Layer 8 of a small transformer language model trained on English Wikipedia (16 layers, counted from 0, width 128). Numbers have three digits each and are written without spaces.
A neuron's activation on a vector x is GELU(weights . x + bias), where the dot is the dot product.
The model reads these tokens: "ial " "hy" "per" "ten" "sion" ". " "It " "is " "also " "s" "ome" "tim" "es " "used " "off" "-" "l" "ab" "el " "for " "the " "tre" "at" "ment " "of " "cer" "tain " "sy"

The vector x that enters this layer's MLP at each token. A number n stands for (n - 500) times 0.012.
0 "ial ": 485595544567575541432458751604516553542524497574509474512398509574656316521481584722532444462580615261582411447452859578455548430385470672470453526534579535583474494418431416627377526529452603596593488641539368520642591575563495379474540510419433486320468504461677629494268511508377459476546344491615606303469595634440361456544500471516509340581454367453495608535033455570413456493564
1 "hy": 381554518552474386524439684759434406411545359458516616436392494775480464641587645645469433615540522388603468334508538523358520339294417657479427324562470613519730548541361534886611633536552462644623411415562331439449553521355372388555633436424537465356657459525673611449330450458600510402491158446430533409607715543453434383535492402377346340520627277526450734552379498786542319790585
2 "per": 447519576490512502459255720705517427440441465520447553343526510729529390507487476744525537610558572323660505378454858482555567506310379688423581513454310519640498462549418664789626516552564505546528397318497223551430587551697373307448676416395421391357551548453488506480536662451540408433383343535646545283467878580620452412387423338548523295397657454414493645446495549810525222638543
3 "ten": 569530400600598415441412634617581472511559548376470612315328672830590408482473542804556524534527528346677651358617812447536683405340451664405554591452423495518524548472432537757515493560578318600536453271573361649506623490571391346513499320393289311403525435698506360579398742570471501450326389660651508411298722614548306411398381413499363188447599423577522561522569523708442172574569
4 "sion": 525639480529471523326415467634508495338540683556507632525393627505456424635456578660612490587600689348691626322659673579585632385293445633432511601484480494541382572350315606719389494586531508661580472489427376557525446588696346398509557404277204300480493434552552372593366676600531508373468387531721458228578693542428380420431341348407310101694577417536545683432478419705596357571632
5 ". ": 487654529486655439401465691681494408546625551558563495407336618584530483396583534637636477521492581244691405349616651433620607379316467490438536612546583464615550489589326496684483538538516591636471628572606485387590477605692504387562620483400484380340513437462623604663317552429544418328366391533407488345453652737520425220515516404535522372451470485433428548358128519608642295574553
6 "It ": 524589559401675546373407741676491387451591483400481686416280670577498401357523527543671456460446628372713538491460624463435558501310553481453543604739628430585631421676387365626666554599476563646534428651446329436395492415650459312500515539425387473338570586618531490647329518568442450346365342535415402379366788680510363236430473419599543278606498413530594683502238410788480620562491
7 "is ": 552658635444748405574410603664402410411683526350529490441227569561557432398482528651492579440471529305561367463352465380514591518364421456430436438593608476672669535525431488732614551675623542722589415472648407491482637508637536475560587453375463424319676480518467478590287575369369431251538336536457496381455646685535385347509496396479460291500494424434507819492219596722596494568578
8 "also ": 631627678403628522635391624675384347352590370543487618463224503606671493380648568514569517424434579422637418445392400403522546649336435520396479331624563401755662598407393477802632459594567433624482418501575376636469726555758535449467557456397481423371687470539624413472249613464437518452489456692434367340554566639540490369541527290517482238458492417438485603481274450812412545387570
9 "s": 664551518457682463496412634630502308435570486437601566402364627732411288479600528751667615442592521312651364383507518419537626468351288568472434465581438428577661515625391579773545421507631452501480423346589539554437561593624349473479538509379560391440625431431531574632267706469500657409454237631543635210405679589356436260573608354677509314379545447383479703441353633787453328541500
10 "ome": 580740458523652317422434602641393279445508344388538688407374565618542513522565453598512533602459576527742468359334514308418674365264408669412464509611432539389743532448541568742449595552638454670559385471672390523529578503670411304524778526388463470531653417529774481574239584462330418478500411708546483281445610501412418333463536340458499282421608475572582643500392468727564295372536
11 "tim": 564702428465416442297406667634502369421500570528332590411276529640467448532415715890502516620488501491710509306600482405432560436383464700431525408543624561746602588397607517654494556537491454626771596356463448581459436504702363285504666387187292333343630407525444474616381636273415557535416397559537550344434647733367386454464454362538584323581573465526513652346448414817535443594515
12 "es ": 599564601481587468497469738592322395450495500425543494547250510588590418384550598583650620352538497349565542340498467365579552572359430591453508395425591417568667541520345550734674533642562463594718458615501561486498583600753597375468613489327425468289625379490547523616356684445471606493532339515560362407481691575494359381516483296566652091449487461443451724348282576745458291487559
13 "used ": 550670529434618523504303822538330298375643446554587536471357523612652454395551655553463539395452713388588404370498510350509629382342441557550506339464507514516680438631355453791607529682603413660524398534446583522530603591690546432525503336465363502382598497498624488577208641341583536420413333545567489360513687679503510306531639332513528261549478406496649666334246608603463514410532
14 "off": 336709441642567450434382800589347391537417527582519661371296504680589338552560579544689518439458666379590435481533609458384760468380300555510497626467490520683699469491245544807554560652509462758492495398552548399602651655542385461345490465272357316430481395524393421518319647315649518380424296657665578322521610595531464121559633377453509164509561416454694607343461595495506561547546
15 "-": 543627632668555532547528597675529452491587442579572541467339526458517531489414446586720472547461683302565392325514571436389582338311511614445596431674472538336558595383152585715694495687678412626616489307441376410630650611446572330440402524379511315292592422482582587493439617439504579383486273394574574421613699616669456351398633362407497252516440417486533576439339788565382382600463
16 "l": 525654474543457475370455626649531526522576457674538482260488717621595299497502568626536550520417651300682656389579672504500638414283384619517451447617572244501690450368185577733708414565637502532560444330548514427656610527423392434414528480453440260320617482522361418350306716409563596476348231531581754422556650687471366280494670393566437250438379484579517617433483576660506348534614
17 "ab": 499616520593607410518564494742312534416502478708469530441437463583620351440410592819735453567579722322573423382681541433398675277356356585505473358584436507425477508445334620808611614604575393494567530368315517532534547569564484364493669468270390387297545422527364461571371696289452522458501347542635696452509856615566298325545545371395303371429635325621461537483401626574511436552611
18 "el ": 577571496536454624458394642682545488466500411557613501474324592522599447519447563567526471434552732220422594371583671422544617393305465596478541455520488415643664336521154536721692450632572390611601436561507479308589477467616560379454517421378357432330642436670480451530445705550592473468345356518639539455517725679620443395540597403603481202400406403571557631378247684631456314526598
19 "for ": 363690458500520508545432640598563521406546467628533461393256488626507461400606517636630475485482721304566473373485624518474593374286409501459548454447484438698714531477365609626547592548509344682625420550569354539550594508648473484513522517406373329384554398549426639518354667394543421498417392615538608430545730522571437268585492361556471261547339517483713725376160641577659388581648
20 "the ": 463693576587569572540468708651623433491518435492416500458283441646530437452522554595598510543547605172571552359575753562481553375270425518496469487510579543627608455588406639571657536624586438544640513395418403504558548497516474516473508529524426407327609469392456552476379646445488508335453302510416418349583709494516469343489478400528577333501457455634688724353145575633529426458531
21 "tre": 500620449417527600326532817586410558313355409652529606350625514685515202403563558601551590808414530299659440369523510503554604446352391603479465455510494608629710526441419613814692592592521564594627462403494296489549677561443482293424518447422376390248690454644483465406272682425552454494436269628655615397332739534394444247473456451322428245537596540443597600386468538495459391682651
22 "at": 564449268447546528611348498716554538265514433577420660467296560509692379533402506601698464632490515328772598386557551410454476375409386461455549523459451557598507387607367604819613498696552564562430525381526276519603544539433628421521458471228290333366583429543392571607179780544522481512432371697638609411491845641390428276415483427393454173513682492588601578526429580473418495632621
23 "ment ": 530589460511568661454482575587497491340439460448537606523278572558479381487515608451645525509534570229679536471660697402539544335285531517571546543438466499769560559323251522720707514676559475525646392434470341510562511482669449264500554481471338336424543550688510443537295763599504476433471356506674365385522809567483574338459341385521414177619451472424479746471290603572512401594490
24 "of ": 449671540516550525534462624600501536510561450517526472546396546660491398384526508486577504555580654307609542465514650451476619314286429518530445508405443397634667532466334576542531505653478442661592373534591298525558571439549425456545554510362416369426642325523507557524179741351492417501427345533455529496522753558540540267416557358621537279549428450581640771375179678645639330642633
25 "cer": 281745592350538399425463627679468505433504472536573501433524532755519244575480685700621599611736552293612441392421699536563429438367380437493380577469586502765700436662338571697671405611490330603529470441403263536631541561429424429538542433285416313335637416539575449381378643466517496507358281638495534349618758629407385368419488439406516292434699549537532584362438615721476285509607
26 "tain ": 314707592373537589601517620660490545439507456451585541515362447570445364520440565614615475611591660305576528368490775364566575255284406586550502427390516493539679403580307464746754516588516335571614408460541378461589481429549462338527541420405418488405626483629573449474338710512615376486343405559560549463654757564591465346347461373565508385497522454620615653429217578669500390438510
27 "sy": 259643540529415489608396677617485373345604429549532610402422635770612364634556491621469429699627494317768429280544641570512448438328438563470488485394497452689608455590403650759481511607466561730440403449591379376438485629359357438495453360375419410355700454416568470529126692637655432434526377504511512383537786611451572417552436357499402442514653286437624687472407577730432351570525

Each question shows the input weights of one neuron of the MLP. A number n stands for (n - 500) times 0.0018.

n26 (bias -0.191): 557507430340594439514438452427469469598490577430619602517502604449495453399530636563511446471567473609522418475542481631271560693528424550465623619407381583294550505483653525515588528572408409341445451352399463482568498457500701530636585467611435395438500583576516579466392449378498446613404593543581552451502578518536553476477412569558383588416488462524507459374419449512458569478484
Its two highest activations, in order, are on tokens 17 "ab", 3 "ten"

n329 (bias -0.098): 355448458393535497618531467480476468712531424565422410649564519408602602571569451617536505535721591549524425323298455486618561366526552548534500495574575529541528609364467477436430434658511565410528634473328565523524433317284392429454470574548586566385359497619399510378559571338443621500544526346422644513554523423665556570568413637597497554353416362614584556486472411555475449372537
Which token does this neuron like most? 17 "ab"

n207 (bias -0.113): 430500561457673580324455468500431519514493406660630495415572498454269426510580580524470512557495568548394327668388533427509427319500630573375394521498369555468399455500604626505421370465509523498520657469483477543416574514447517650503567619566520385533454419551384498527435587400522480542530773562553448512589452456561576493493461548529519458460514443538478441498377444467439493400654
Which token does this neuron like most? 17 "ab"

n438 (bias -0.105): 563529633760624402608612268565560526598481448471415443607369566312630557567505471455555684531522389550378561341544585436495582506551519583525590410476610648503251467404476472599443417415549505561607588518500426450454541469686542544393444442487601362421508470467426533492471536681404320497530593354597372485439508513585577556402455362545623551533595562492529515505538503407479553420359
Which token does this neuron like most? 15 "-"

n15 (bias -0.083): 357395447594403354498574436599485527609464590685671456377475547510519625525458530558431520431492553502465468529247418605447377516320611386541500421634603566448443431436564422425556515497383527479420384529515455596495400649468368522545502646549572426411394562604411486632554420500513465407618420561431544553652531434441503527372523558418406448510604466451548577533541731495439533450584
Which token does this neuron like most? 1 "hy"

n45 (bias -0.071): 443476402286578360417527458503510579427597411505511569340567497680532591391416471526517439389535471432425523572460480508545536396550521416594427530616631746525429562495668408513434426534574480520532444449443756451530438633358424475630449426587478503518547410609590533333404525465384577602626572405495513588482579344534549523487511471575361520481356474623434473585436474566487577760432
Which token does this neuron like most? 1 "hy"

n162 (bias -0.157): 505528363522514519527489471721619505437381665517547395472538344591443567545298450450599449476619416547404462564691543428569382506474633473432464328581530505619394503542595555517546562273465662518839452652514587643455377392619522551462505302463449654527378371592513387560606503378483403529445672584595562431437426401402466481439461488489568555517346481470456389494598459540519555373513
On which token does it fire most, and how strongly? 11 "tim", at about 2.6

n284 (bias -0.041): 480535360569512619568452472463586443506344460430522657596448352616547348187596506471497563463488478483561633552500539328559603503503515514647648407532428469362400551671556633422551511680523483486391622534419327367449531397701558700509457433452521497514583518387444667599532452425380621389558494417705408553541442544516309648621403378477509525318365700437553552554565335344494519392570
On which token does it fire most, and how strongly? 12 "es ", at about 2

n107 (bias -0.157): 435497599435592528474430525370284425524543582489658640455529571537515527497339492487568492495612574624466495500454342526538492453609425477429489734567518596428703519476508480527512433427407508558396518425573614379661367541547489421383507423503611704536430382337528583445667584584566329553435601492406459500574374605493379371566572430603508578530482591575503411392336434636676620492541
On which token does it fire most, and how strongly? 5 ". ", at about 3.1

n262 (bias -0.059): 375505602503351415498561336483437465544596467562436432505548505315444526505456497474463497503553457252485559655468475497435638335423568540569680341388543444424495553569450510577270523472495610581489417444433505709517628495561601535582495530646489383670536527417356502546602545577440503475593437434640383408572468593531570592572469591528487537350649417571484473590371595565573622531470
Its two highest activations, in order, are on tokens 17 "ab", 4 "sion"

n391 (bias -0.121): 431573467506402542486619470553329534624512478413717548477783477540549559579481558564563486406470355373428339393438430544391611485429652489560572360579355480333545506521550802389400763529576450533599506611405542548363536503460546464488535576556515733463561542288422403281606489464447427494519401429574597433509524486362603465579517510411423475316553596457358402476465558601605626619413
Its three highest activations, in order, are on tokens 17 "ab", 1 "hy", 21 "tre"

n103 (bias -0.055): 488507507686547466392574563617461529692464495562590561597463458587404510437500398500448490471605482458532419581608462473581365586542515377403648469282407536444619441559475531497482527394435529578477404502635531430397368495678480514283498438587599516524500438466500493438443469469418440675479402376823451550431487507556474581644500391460539559629545522527473537391543540483630420527493
On which token does it fire most, and how strongly? 12 "es ", at about 1.8

n111 (bias -0.089): 415443561657668538434447465516392510456465607478542531552437600454576540488454500566324471481543505402551624343538493485472471441575587417581500462443478543583414616490415433495461435618438476430226576591498509391488425423418590493567421423445659655382466497520556493490626542563468404519701435469638377535520556569404520334469434505558469533515568474502419479395585252474493653569566
Which token does this neuron like most? 22 "at"

n157 (bias -0.177): 432477611411395518426507555448339554715533540491582502525475645760554601561504475430480392532360519627617427442587375549544530529556444457605427580435550534474457453491571526526498592538399424421617569416445440488489425629543498429437400543439483420523434440449405474413516565495542523480509309414577405658498466461483330583408421553613505482476482518414509528632395507449547568521480
On which token does it fire most, and how strongly? 14 "off", at about 1.1

n465 (bias -0.100): 490468493608428469547602435503531524531427458488409579478596461551502560475553605456329545545475538532546473503411507371542510508433534467528473409448392536601535565270515290395468517578443429525414460646493521434448516498411609479395522647481593449373405444530577486670548608510333397449447567459538629462566674518395515345370551465548567630483397622607664406604604580427662539480491
On which token does it fire most, and how strongly? 24 "of ", at about 1.4

n456 (bias -0.050): 512449493497401418483448507511386376488511478528468478488521447411442468530505468511463495476525480509493463504420476634471449493424493483458591492477481570432487444628511508621404601531514425425467565445545434515539528660478454451515502471491466402452476474612540597542550515580387420520512612495632505549584427522553546472534533591483547594534527402507549508461505559471644507447437
Which token does this neuron like most? 10 "ome"

n437 (bias -0.106): 269567459508598404428533437634450484484639518628605479492513508569598505535572460548477604351590426428603484360413331433416409567466562503492704636642560565465470489530638525623485664482539538528503642524576548356395457523568476428598490456578372525610455423447528480529547415459554594492487441432560466413529224530438337555485727690415639617541444565417388375579379434327414497513533
Which token does this neuron like most? 5 ". "

n425 (bias -0.032): 409482537491406467513576361568493551480449561475447410324613603390528502452481357543447603593479372448574462555665437468439457519464484575542543543600538491436509519440612611551494416597467463431488498438587560530454438427445606517583542636443354457604543415519439595520404422549443561612534431500556447380428362438462570576572493475502487446316530476412627618594635462467607374507554
Which token does this neuron like most? 10 "ome"

n355 (bias -0.136): 637502528546536563580562500562630478436286418599469436516500536580418541543384410374468598584572508469406522552519582558511476397350505389539554545527496471618446417507548360359492574500552587585384569544491575449539570509487567472427548624469578410410486402556410429444602457683520373575591526535520390528453507502538423489524626552424480630452383408478493485511548533461491360387602
On which token does it fire most, and how strongly? 18 "el ", at about 1

n421 (bias -0.130): 500581491571566573503660491429609497470466413632265650572530308413404518467624557470463509598537503392440569430343683518459555484529652629556584399649323488557519256614607531432517474592415497471553462494533653487605388473467449436551353403447528599565535763475477621473717387497712509575452532588411276375497484446497434572500319248584601597414526409644464410570393614517199415434587
Its two highest activations, in order, are on tokens 20 "the ", 26 "tain "

n2 (bias -0.148): 390576522630455539669458445600570592636378684523373406569540528571402559510457497352486463448362432396550405580578461591424676444564487537570457578462356426529529453380614553396258446575453573384387380587475614516439531577749454392495523471517594420470559410529476517518528603406403584490550578577450465554465524670509603644476508414533473370448485599517368557474554457453387510490490
On which token does it fire most, and how strongly? 24 "of ", at about 0.59

n251 (bias -0.047): 476530443527610536536520386358481649417285629564561579636405544586625402545456577498535476573505447446390410523289595498604437523448500361645397524542527404502513558545405453528518570449519583444485476582556488439443467423473640450549568444622429432444516572574465451547576571609460498439528505464614512695525306565415618456419498481363544448651438495604359491470667368445443626488403
Which token does this neuron like most? 23 "ment "

n255 (bias -0.142): 438565500329390526479584543405382484629587586524670387449529584454495372493498575546436519491517567411514404599467346527519639381472651491671622486490493469609442428473559539463621453471481486358542479460598560670458539531386550575426544450568411401654582548322475532454569546361396386521582567469386550477505400409459460397551616527344469544470558498585486405525498490596490557531695
Which token does this neuron like most? 16 "l"

n460 (bias -0.085): 316510555393533440595566532401482503444341542461445543585495389613473434416565472503288550477604387495564630340530420433512423530456508422412446617597480450446342471434416449548498505404580430495460585495607670457567628424508348590448360621603564525561678505524540345490663381535394401490434533583645525560503583527505578444540497662474464409676622409384596604558634523470385375477438
Its three highest activations, in order, are on tokens 3 "ten", 27 "sy", 21 "tre"

n75 (bias -0.058): 437364433629466617359506454498575481552489567489550419453525532399502513444480555477542506558271586386553544471378545538459586595482628556528458644506645496494430600498592476594396430495469455586467510596506474428553440546573540553460442526479606482475422454452447452450487510467538515407460439521471506516519553546427355594549559556569619476597413539577492443463440380369521650436421
Which token does this neuron like most? 0 "ial "

n378 (bias -0.076): 473442394530442488624378599398590434427604503571762545543639454323540353367609657325572626566582432405466701539470506500420686278542621372680509476528446368590366333786434442462489572443399550480303758615500582586453482449413463402435449462625456600560448516551524509476682447658392358471500699407567479438518529399445497534438392594576684386394352374686475517384407503586537491383456
Its two highest activations, in order, are on tokens 6 "It ", 18 "el "

n37 (bias -0.144): 341604530651647363440519372339431495696479437562472571492459541497652444597297578518539513505706553562378487544520347578518447557481479508412513515458390602399562604545431480489527437497389563354487495418673470632497465607469479535536562535518612547413607468503433450469356417516701516490419555581549423427490265532551511311472393408570515634643503510424427617508450500545529601484342
Which token does this neuron like most? 14 "off"

n441 (bias -0.070): 492471550549598482508433539520521602492422487581704559487513315440461386376468429440401398633406471354516490618364460670384536563533590467484469595561515303611465556743577525546435564543480455611487230449642383478382537426354575318475425459571709379531381432533503555477639555591555511517581605587513574578479543433590386596561450540518482575391550533492440600508593523508432396537497
Its three highest activations, in order, are on tokens 2 "per", 21 "tre", 27 "sy"

n126 (bias -0.145): 395525427395394415524638532353357571561688495528512489545519550410352500477431576469596473420561495520603586512351646567349707415592619462575455527605370352675497514391671503618492511460503432399477688572522519614530425489649427362796518567598526622456530328482282540561569462367537443532375351470325439625606381542503471444590503454528553433526454582426297445520537525372409468565454
Its two highest activations, in order, are on tokens 5 ". ", 11 "tim"

n170 (bias -0.099): 445480524465657534476518540468436404662399400437583557409555628480531572421580472525583507557451470422343445484357621523466492508495665502627502563487458480400542464629526540552409527541388476588360549549532476526585562517532563578527590474632417407470372471453435445432560498368604444426528711552445488364568474341316487483556608688407530569359420593258515568451589480529662374545396
Its three highest activations, in order, are on tokens 5 ". ", 14 "off", 10 "ome"

n397 (bias -0.064): 389481482534429477678511381557571344521505598535537552559700314428495427735638516495439523513442550495540524405425464487500548693520532477440527356454547518243572577429514379426498531556526678366387619600693457370567431333495489518494439500560686565372537442419434653542619518610578411520445378388553495575503525422582506410456460468630560444348490487552505695437419527446400470521510
On which token does it fire most, and how strongly? 1 "hy", at about 0.58

n43 (bias -0.119): 450497410555565426537547438468582517485497522472781416505453503571557490469604551551577340440534444490387583638459488634568495360465651586503510636520411532619476510484418601419552426539483361428453532639503452608422404359567503449532467489473368503622513737489347664407543510529576477707431487408483495576598437502401595440593485517510570433490602587458579374258356440483505478551434
Which token does this neuron like most? 19 "for "

n0 (bias -0.093): 437346444467637473443597321645608423520390374485492512349601485622724627515454641449420622407450595447538596409517414566549465425678673445400538500319545443445474463571451457450417403511584466488365577457429427479512478635462566448522474713495440309495424404444429434518520537426567523524553587650631588463480452486495566378493380492536467539544564532575694452568433513547415592528407
Its two highest activations, in order, are on tokens 22 "at", 3 "ten"

n154 (bias -0.138): 338545516599450614538483316417382571428474492461482416584604561641602392334299542643345560607388665519638602403642519531503646354415416481532506500472511418453468340603602511454567378451543468537512406462528537552513368391519464551694369523500529476549518587573396489508475377577676652513476444584464413470420405468536532528573617390564462710648621612511425484486330483333376648673460
Which token does this neuron like most? 26 "tain "

n52 (bias -0.086): 488575553502426510526372370266434597451290596502567549408382493547603563651584500503406672414387514580468465353433500582555545479421543519472448445490510527575443441556503488436475515412597445434428449510426579583368493339608575389665516427594405679581632705536612462431527462513495407562467452554650395428542415535572534557551385358446495474515493437561388551437588545664485639485548
Its three highest activations, in order, are on tokens 8 "also ", 13 "used ", 4 "sion"

n511 (bias -0.099): 537480526480562504483390468488513589562541530654479485449509416469473300615467496522506537548509512464469370331440586518515505446521642563555569577378557531588405532530593445472589507307400504540475502627518299542537517568627484500462506591569379549522455398454487534451489487495435520619477552685370487541511505479487491562584440588458529517468481539491580377643360555282423563408521
Which token does this neuron like most? 0 "ial "

n194 (bias -0.034): 374497390544587670541427279537584700474500703444563544588576474402553392522328513487508438477434461452680479358456587524630526450477532505653614566495409586380329626568516336298586461375448554540588575463511503332569515466578428551450451422474230466508447530528508376587597403289479452601535452484450479554474558618410644495608465503421537472568541469562513557627565585441521528508426
Which token does this neuron like most? 4 "sion"

n239 (bias -0.073): 541412469461510477504522553579514578591426508474692414508585548410583372532543500470487457547442444414432466521388533578446464437551474554395542469462598553453483521520608536401591500539436473491533568527532559568535432572573534548532587485539549525628352575356490485367518454506496506565647494410640502408500552583354419403481516478617508496506542486531388534531362419500490551528485
Which token does this neuron like most? 0 "ial "

n345 (bias -0.059): 506635744492466628489544432378413458554614503529369346563523696483500352601513574520470539489426426503477661476393426531365786494282439700529597349468346464535503518579651581512315453487508503554470566354506454399445524419503548575693534702619465512528316470527358320457548607479529500535497567559525276552466370522586530514467534371506475427517662665461417406477488423389546676554500
Which token does this neuron like most? 4 "sion"

n328 (bias -0.070): 493534402351561493581428551507531580525407550446435407629433536536538571566462491554562502331348395491471590538430406518544447519462475482528601498452649600523437539468316389498441454619474576519645548418457621627496586465529588601533481347588451471651416451467526548507574354470480546700468375478475511565462453513536488513511536428662389575412520569484364506479509554450532429620509
On which token does it fire most, and how strongly? 12 "es ", at about 0.44